Layer 3 of a small transformer language model trained on English Wikipedia (10 layers, counted from 0, width 128).
A neuron's activation on a vector x is GELU(weights . x + bias), where the dot is the dot product.

Input weights of the MLP neurons that the questions are about. A number n stands for n times 0.0005.
n30 (bias -0.079): -50 -54 -4 -39 109 28 -161 -236 48 -57 0 251 192 -59 -99 186 -148 58 -89 -37 190 276 -143 -176 128 -290 -25 -145 -236 10 -47 -29 -62 -57 117 72 -105 28 43 184 87 -59 -63 62 -71 11 54 47 -121 97 24 39 70 -25 -112 -87 -11 -25 172 -141 11 -71 -14 -34 -130 -105 -38 73 17 -116 0 101 -186 -117 -143 10 -161 -43 -85 -39 -115 281 132 39 -28 137 -62 18 -75 34 144 -218 70 83 142 -58 -59 97 42 99 106 48 -90 220 -22 -69 -78 -297 -45 -34 -69 24 0 3 -134 123 133 -92 -21 100 217 -211 93 -144 -114 -18 34 -151
n103 (bias -0.054): -110 137 -43 183 186 11 -249 -118 122 25 0 -31 21 49 -139 -46 83 -78 99 -77 -49 45 -14 -193 -7 -133 -112 28 41 -43 238 0 -41 70 -57 206 173 25 50 110 21 -90 98 -311 85 53 -24 -48 -66 -142 -63 -102 -77 -215 7 -87 -144 120 79 134 -123 -78 -77 -34 -21 -84 21 42 -75 -44 -17 58 45 27 -134 71 -93 -4 -39 -115 -209 -162 -125 -138 141 -113 181 90 115 -20 -82 126 -187 176 96 -123 -207 235 -35 34 79 75 -108 -49 -22 41 18 73 -52 44 66 311 -80 135 121 -7 -140 197 -84 -179 98 218 93 100 -68 -91 85 292
n118 (bias -0.067): 110 117 70 141 197 158 -36 158 48 -54 -61 216 -128 -16 114 36 -343 -47 90 -96 4 138 108 -38 -71 135 239 36 -135 -161 -165 0 -12 -84 126 219 -8 77 -191 73 -56 4 -148 344 -32 44 -129 338 -4 -83 -56 40 40 -143 -153 111 72 -117 32 -194 -85 -33 -56 59 112 0 -91 24 117 -70 107 70 -59 -79 7 89 275 91 0 -99 41 15 28 150 -32 121 -181 -111 123 116 -165 -4 -113 32 53 -12 128 91 283 78 -20 94 -28 64 80 32 -142 299 311 -128 24 39 207 -62 369 56 -20 31 -208 188 -197 230 -272 -39 -98 -29 -124 70
n129 (bias -0.083): 7 -148 220 -56 -69 17 16 54 173 3 53 59 -99 53 -30 53 29 160 55 -79 -43 127 -174 6 166 263 -41 111 95 -44 98 -36 -230 85 -53 112 -29 53 -150 251 -46 -143 79 33 -126 -116 -35 -13 -267 95 -138 -7 -23 7 7 9 265 63 123 -57 99 146 116 26 43 -53 107 -247 38 -10 -163 83 -26 26 -31 -70 0 20 3 -17 200 134 108 10 -60 64 130 -163 -34 -92 -169 87 -3 -26 -37 -32 -20 160 136 -67 -135 170 52 92 -149 -101 50 -22 -128 -144 147 -153 98 -174 -110 172 -10 61 46 40 205 -66 130 45 -13 113 64 152
n218 (bias -0.094): 211 -19 59 170 112 0 295 188 163 185 -136 73 -61 176 171 -85 -128 -82 67 -44 100 19 4 4 -57 169 182 190 4 150 95 -127 94 -172 -8 -71 126 -104 -93 -23 141 98 -54 -140 8 -142 -205 -19 -61 27 153 112 -103 47 31 102 212 4 60 -31 189 50 -8 177 69 199 182 -23 26 97 204 -15 -53 34 -264 -52 -113 183 51 181 -31 -98 -239 66 -39 0 166 -248 -31 -207 -125 -76 -85 -317 -101 -161 -184 -49 -228 4 -116 97 -23 -4 198 8 -105 -43 111 -11 61 128 38 41 -120 15 -42 235 -287 -70 65 262 -26 -72 16 -112 19 98
n402 (bias -0.034): 4 103 46 140 -78 -38 -109 -120 108 -39 -27 -38 158 53 -50 -30 4 -51 -166 33 11 -167 120 14 -52 -127 4 -179 -273 227 183 -90 174 -94 -53 51 -7 209 203 229 -94 -48 56 -93 30 224 128 33 -93 67 263 23 169 254 117 -136 95 95 74 152 167 216 98 229 185 -38 -71 -108 99 -249 -15 88 59 -155 -221 -51 -240 55 65 128 101 61 26 244 297 196 67 -23 -81 -102 -32 -43 72 130 -57 -70 -276 -37 -114 18 -158 59 -90 34 -68 15 34 -32 56 110 4 -97 15 101 -122 19 253 -92 -117 -169 -53 8 -108 63 96 153 73 35
n637 (bias -0.066): 17 119 -38 3 39 -148 -68 -79 47 -28 -24 78 170 14 79 288 10 -324 -103 39 113 -30 95 -78 202 -192 88 81 53 71 -70 -78 -50 -59 -79 151 201 -79 76 -90 -71 -158 -58 87 -134 -178 30 -10 -10 -34 102 92 193 -21 14 -107 -154 -107 -30 -96 -106 179 -72 -20 157 54 81 -128 -186 -156 175 -230 -288 -140 -19 -30 123 -254 -59 21 -248 -81 -206 -3 -79 73 -35 -45 42 -154 -86 6 -27 57 26 -60 -75 64 155 40 -30 7 -71 146 -65 17 -258 64 0 10 0 27 -125 -29 -48 75 17 96 37 49 226 -82 30 -50 160 60 63 157
n774 (bias -0.143): 181 -129 -28 267 -56 93 124 48 41 -164 -204 55 -151 320 -56 69 -117 151 -76 -61 106 99 50 -13 81 -220 5 -63 225 83 -47 -185 -184 -74 -190 -61 119 83 74 148 164 -478 32 266 0 257 22 142 -240 -299 27 0 -260 19 -124 -34 220 106 -266 79 216 224 289 -36 -160 220 -45 -99 156 -111 -154 75 -108 -148 -294 164 -9 261 60 309 -131 177 -23 -28 -254 -45 99 19 9 -211 81 13 -55 -27 -4 130 -105 90 -125 49 -169 22 -173 -27 53 -45 14 -48 164 62 -185 -104 -159 26 -125 138 -160 -164 -173 -75 193 55 36 36 370 262 -71 -127
n982 (bias -0.081): 0 81 211 -40 -17 258 57 55 169 -297 13 -285 184 -223 -53 234 -99 55 4 -8 146 -30 -13 -29 108 0 235 -87 -76 105 -77 -121 -26 206 62 -245 -131 115 44 133 -135 -43 -149 225 115 -106 -196 123 -26 91 17 110 253 -40 -4 40 -88 -372 39 -226 4 -32 176 30 -141 53 -13 -295 -149 -72 134 13 -112 125 -16 -251 -13 -64 156 -67 -108 220 117 -142 -35 -13 119 -162 -179 -97 377 33 57 108 -128 317 176 -191 4 149 -13 422 -52 22 -277 -82 58 228 118 -149 17 -17 87 114 151 141 277 -30 -39 -255 -26 -128 -112 -43 45 -27 -51 59

Each question shows a token from some text and the vector x that enters the MLP there. A number n stands for n times 0.013.

"enn": -78 -5 108 -101 -263 34 122 -89 -138 -8 3 87 10 -83 32 -82 10 16 184 -248 -85 -64 63 112 -60 32 -65 162 -93 94 130 162 50 78 -23 -45 -2 -137 26 170 42 1 -46 45 -27 54 -73 -75 145 -27 -62 -121 75 -89 23 226 85 56 -181 6 54 44 -110 -66 81 -108 -179 -46 -1 -114 47 194 -80 -25 190 41 -145 -96 -14 4 1 9 -4 30 55 -85 -38 -194 138 -1 -4 -82 81 15 144 49 16 113 20 -125 51 -160 83 52 138 -89 -148 93 -45 41 -87 -73 144 -178 44 52 67 -160 42 58 68 -43 78 -73 -10 -12 -41 -117
The most active neuron and its activation: n129, at about 0.21

" in": -118 -84 64 82 -132 -20 153 -169 136 -2 43 -30 91 -77 215 -107 54 -42 123 -66 -107 45 79 83 14 -10 96 74 -85 50 91 61 -18 87 4 -40 -11 33 89 89 -59 -7 -29 -52 -25 99 -14 18 1 69 168 -123 78 -61 -16 292 -23 98 -203 -91 191 24 -147 -165 -57 14 -320 50 -34 -103 -13 140 -105 -21 14 -14 29 -105 1 103 16 -131 -55 -17 -26 -27 61 -140 5 -63 35 71 -3 -35 221 87 78 154 -25 45 88 -110 -74 -49 33 -23 -125 64 -98 85 -76 -28 28 -143 -101 31 114 -107 126 -62 25 -75 -73 55 66 -154 -108 -142
The most active neuron and its activation: n402, at about 0.16

"ial": -126 -54 -7 -60 -172 -13 -66 2 116 0 -5 87 -27 6 73 -51 42 -153 89 -115 -50 -47 -37 133 -10 -56 13 -57 -230 6 169 96 27 54 81 -113 -100 -28 147 88 76 21 215 50 44 41 120 -111 99 75 83 -93 -100 23 29 225 -12 106 -165 -47 81 -10 -184 -145 32 27 -113 23 -61 -79 61 124 46 45 183 40 -90 -153 -132 8 15 -81 83 54 17 40 -51 -38 -146 -82 -44 41 -84 -32 52 89 147 168 -27 31 -1 -206 55 -34 107 -73 -107 46 -69 87 15 43 56 -107 -82 -2 75 76 -23 -141 148 -179 -75 -48 -28 -27 70 -72
The two highest activations, in order: n402, n30

"49": 22 -132 27 66 -256 -7 42 64 138 -21 -137 -22 45 -24 33 -127 -61 -135 70 -123 -91 -55 -65 141 7 -4 109 226 -128 -72 214 161 14 12 -49 -29 -125 -45 82 -13 150 -112 158 -20 19 15 4 0 122 -57 6 91 -24 -24 22 280 -84 8 -99 -112 107 180 -193 -77 -23 26 -123 -74 -2 45 148 76 -65 -91 152 46 53 -77 34 19 23 -178 -115 112 54 11 -50 92 -137 -42 -73 -24 11 -83 125 -5 -45 118 3 -37 -13 -109 -130 8 82 42 -30 156 -6 52 17 7 142 -144 49 12 116 -25 31 18 -100 -149 -41 41 -116 -87 18 -36
Which three neurons fire most, strongest first? n118, n218, n637

"15": -80 -2 148 0 -154 -34 40 -30 69 60 -108 21 89 -147 85 -56 -42 -171 151 -104 -132 -46 -14 97 -18 -19 90 133 -163 31 139 189 109 28 -119 -68 -112 -7 85 89 107 -72 120 98 -29 77 23 42 172 19 -80 -45 -84 -46 66 251 7 75 -142 -38 66 140 -188 -120 -77 152 -114 -73 -96 36 55 158 -85 -92 194 -17 -25 -35 7 111 -42 -222 -115 -31 56 -91 -104 21 -55 -2 -50 -90 -14 30 96 -37 -27 127 -36 -3 85 -27 -58 38 91 46 -34 90 -60 89 -110 -5 46 -184 71 56 90 -120 147 9 -15 -94 37 -8 -157 -61 -28 -67
Which neuron lights up most? n118

"17": -91 -14 94 -75 -186 -23 9 -40 35 63 -88 -31 107 -162 153 -73 -65 -193 89 -62 -129 -33 31 32 -71 -12 77 73 -6 63 162 179 77 5 -60 -68 -140 -11 70 58 91 -63 56 91 -34 70 -92 7 233 -10 -144 -24 -25 16 41 328 58 129 -144 -68 117 151 -157 -171 -22 71 -202 -70 -30 22 -3 133 -119 -110 177 -52 -71 -112 0 123 -24 -146 -134 -51 15 20 -119 43 5 25 -89 -83 39 61 154 6 24 69 -5 32 58 2 -87 19 100 -23 3 121 -86 32 -21 -39 119 -93 62 29 96 -113 133 -37 23 -57 48 -20 -132 -106 -5 -62
Which neuron lights up most? n118

" ": -4 -63 16 86 -181 65 131 -37 -33 26 -74 85 33 -107 117 51 34 -148 91 -156 -108 -131 -23 25 -50 -63 -10 107 -48 -49 175 129 71 28 -34 42 -65 -70 102 64 85 -63 140 59 7 90 -24 26 47 64 29 -126 -35 -110 37 356 -141 87 -162 -92 78 95 -305 -141 -82 51 -128 -3 64 -34 -13 169 -115 -54 79 55 -38 -42 -27 205 -51 -120 -136 31 36 34 -57 -65 19 -92 -94 62 11 -68 245 15 -61 65 -39 22 135 -69 39 -7 69 27 -18 102 92 -36 -44 84 -42 -202 33 43 50 -20 43 -58 19 -37 -35 44 -69 -44 -85 -140
The most active neuron and its activation: n118, at about 0.38

"out": -112 -101 -18 -93 -13 -12 73 -24 89 -113 30 -34 -62 59 18 -28 -16 -66 94 -24 -89 -47 -67 48 -79 -53 15 -8 -164 109 216 152 33 86 92 -116 83 38 48 40 -98 -66 144 168 0 177 -24 29 61 -17 22 12 17 -81 -72 174 -49 -63 -281 -48 110 153 -65 58 15 58 -319 -58 10 78 113 123 32 -56 31 -24 68 -100 -5 63 35 -109 -70 -48 -116 59 15 2 -148 87 -43 25 36 -145 92 24 79 184 -93 69 -44 -165 -12 8 84 12 -54 -25 -52 138 -96 -40 98 -233 28 -44 53 59 -4 -47 165 -107 -26 46 -4 -74 -8 -209
The most active neuron and its activation: n774, at about 0.64

"ced": -140 12 1 -15 -114 2 96 -77 81 -84 74 -33 41 -80 9 -201 37 -112 14 -255 -9 -69 54 53 -35 12 -6 14 -151 13 130 266 85 49 40 -62 50 43 19 32 36 -27 -20 -52 100 26 171 -30 79 -96 38 27 70 -96 5 213 -1 182 -153 54 126 -11 -96 -122 29 -39 -205 32 -66 -120 -19 -19 -58 15 112 125 61 76 -55 25 24 -252 -174 89 22 116 -63 -129 3 -39 -10 42 68 22 128 -42 -76 55 40 -26 -16 -255 135 66 212 59 -99 -24 53 70 17 -34 -65 -176 -21 -4 34 31 -5 -41 30 -106 127 -12 -77 -75 -4 -26
Which neuron lights up most? n402

",": -176 -72 5 -60 -192 110 150 -67 68 -78 -25 -48 93 0 166 -63 86 -49 118 -115 -86 -52 59 69 -5 -74 156 42 -52 -3 126 37 57 140 54 -66 -61 -56 77 40 -76 29 40 12 -59 -89 147 63 46 86 57 -159 -82 -71 -3 251 -114 12 -159 -53 142 68 -64 -146 -96 10 -105 2 -58 -100 39 242 -25 3 218 58 -87 -100 26 39 -28 -30 -127 -44 27 128 -64 -33 -6 -114 -79 -72 63 63 96 35 -89 213 -42 -85 62 -98 -93 -13 42 23 -11 77 -42 -58 1 -131 52 -230 53 82 219 59 70 -35 54 -102 109 -3 94 -23 -186 -98
Which three neurons fire most, strongest first? n982, n637, n129

"D": -51 -84 -23 -68 -183 49 66 -67 56 66 63 31 160 68 131 -46 75 -120 -2 -64 -22 -54 -36 25 1 -4 65 152 -130 56 170 107 -15 3 112 -15 -168 -78 67 108 92 -103 65 -21 -75 -37 132 11 56 87 92 31 -51 -39 28 117 -66 -3 -155 -64 35 130 -126 -60 -52 35 -227 -130 -54 -127 110 153 -51 -18 208 183 -57 -104 18 61 79 -95 59 -82 17 31 -73 -103 -43 -13 -100 8 -10 61 109 131 102 150 67 -71 -21 -81 -25 -47 63 -172 -115 119 -34 62 43 -7 -75 -237 1 66 15 -13 218 -47 7 -43 115 -68 -156 -153 -81 -207
Which three neurons fire most, strongest first? n637, n30, n129

" |": -2 8 8 38 -230 8 138 13 58 -128 1 -134 31 44 103 -110 37 -136 128 -70 -161 2 -78 42 -37 -4 58 7 -52 -36 121 116 74 50 89 -74 -70 37 103 19 -67 -9 -19 -52 77 -28 99 -70 125 93 1 44 -80 -85 25 183 -9 62 -246 -22 175 133 -35 -90 -58 14 -229 116 88 -34 86 179 22 -137 318 80 22 -33 -56 125 -107 -115 -38 -112 -31 13 -117 -64 -93 -53 -39 54 115 -43 75 34 -50 169 -132 4 116 -213 -29 -74 62 -24 -50 168 -84 -40 -62 -3 27 -201 -36 50 62 -66 41 -71 46 -7 76 61 64 -43 -169 -43
Which neuron lights up most? n774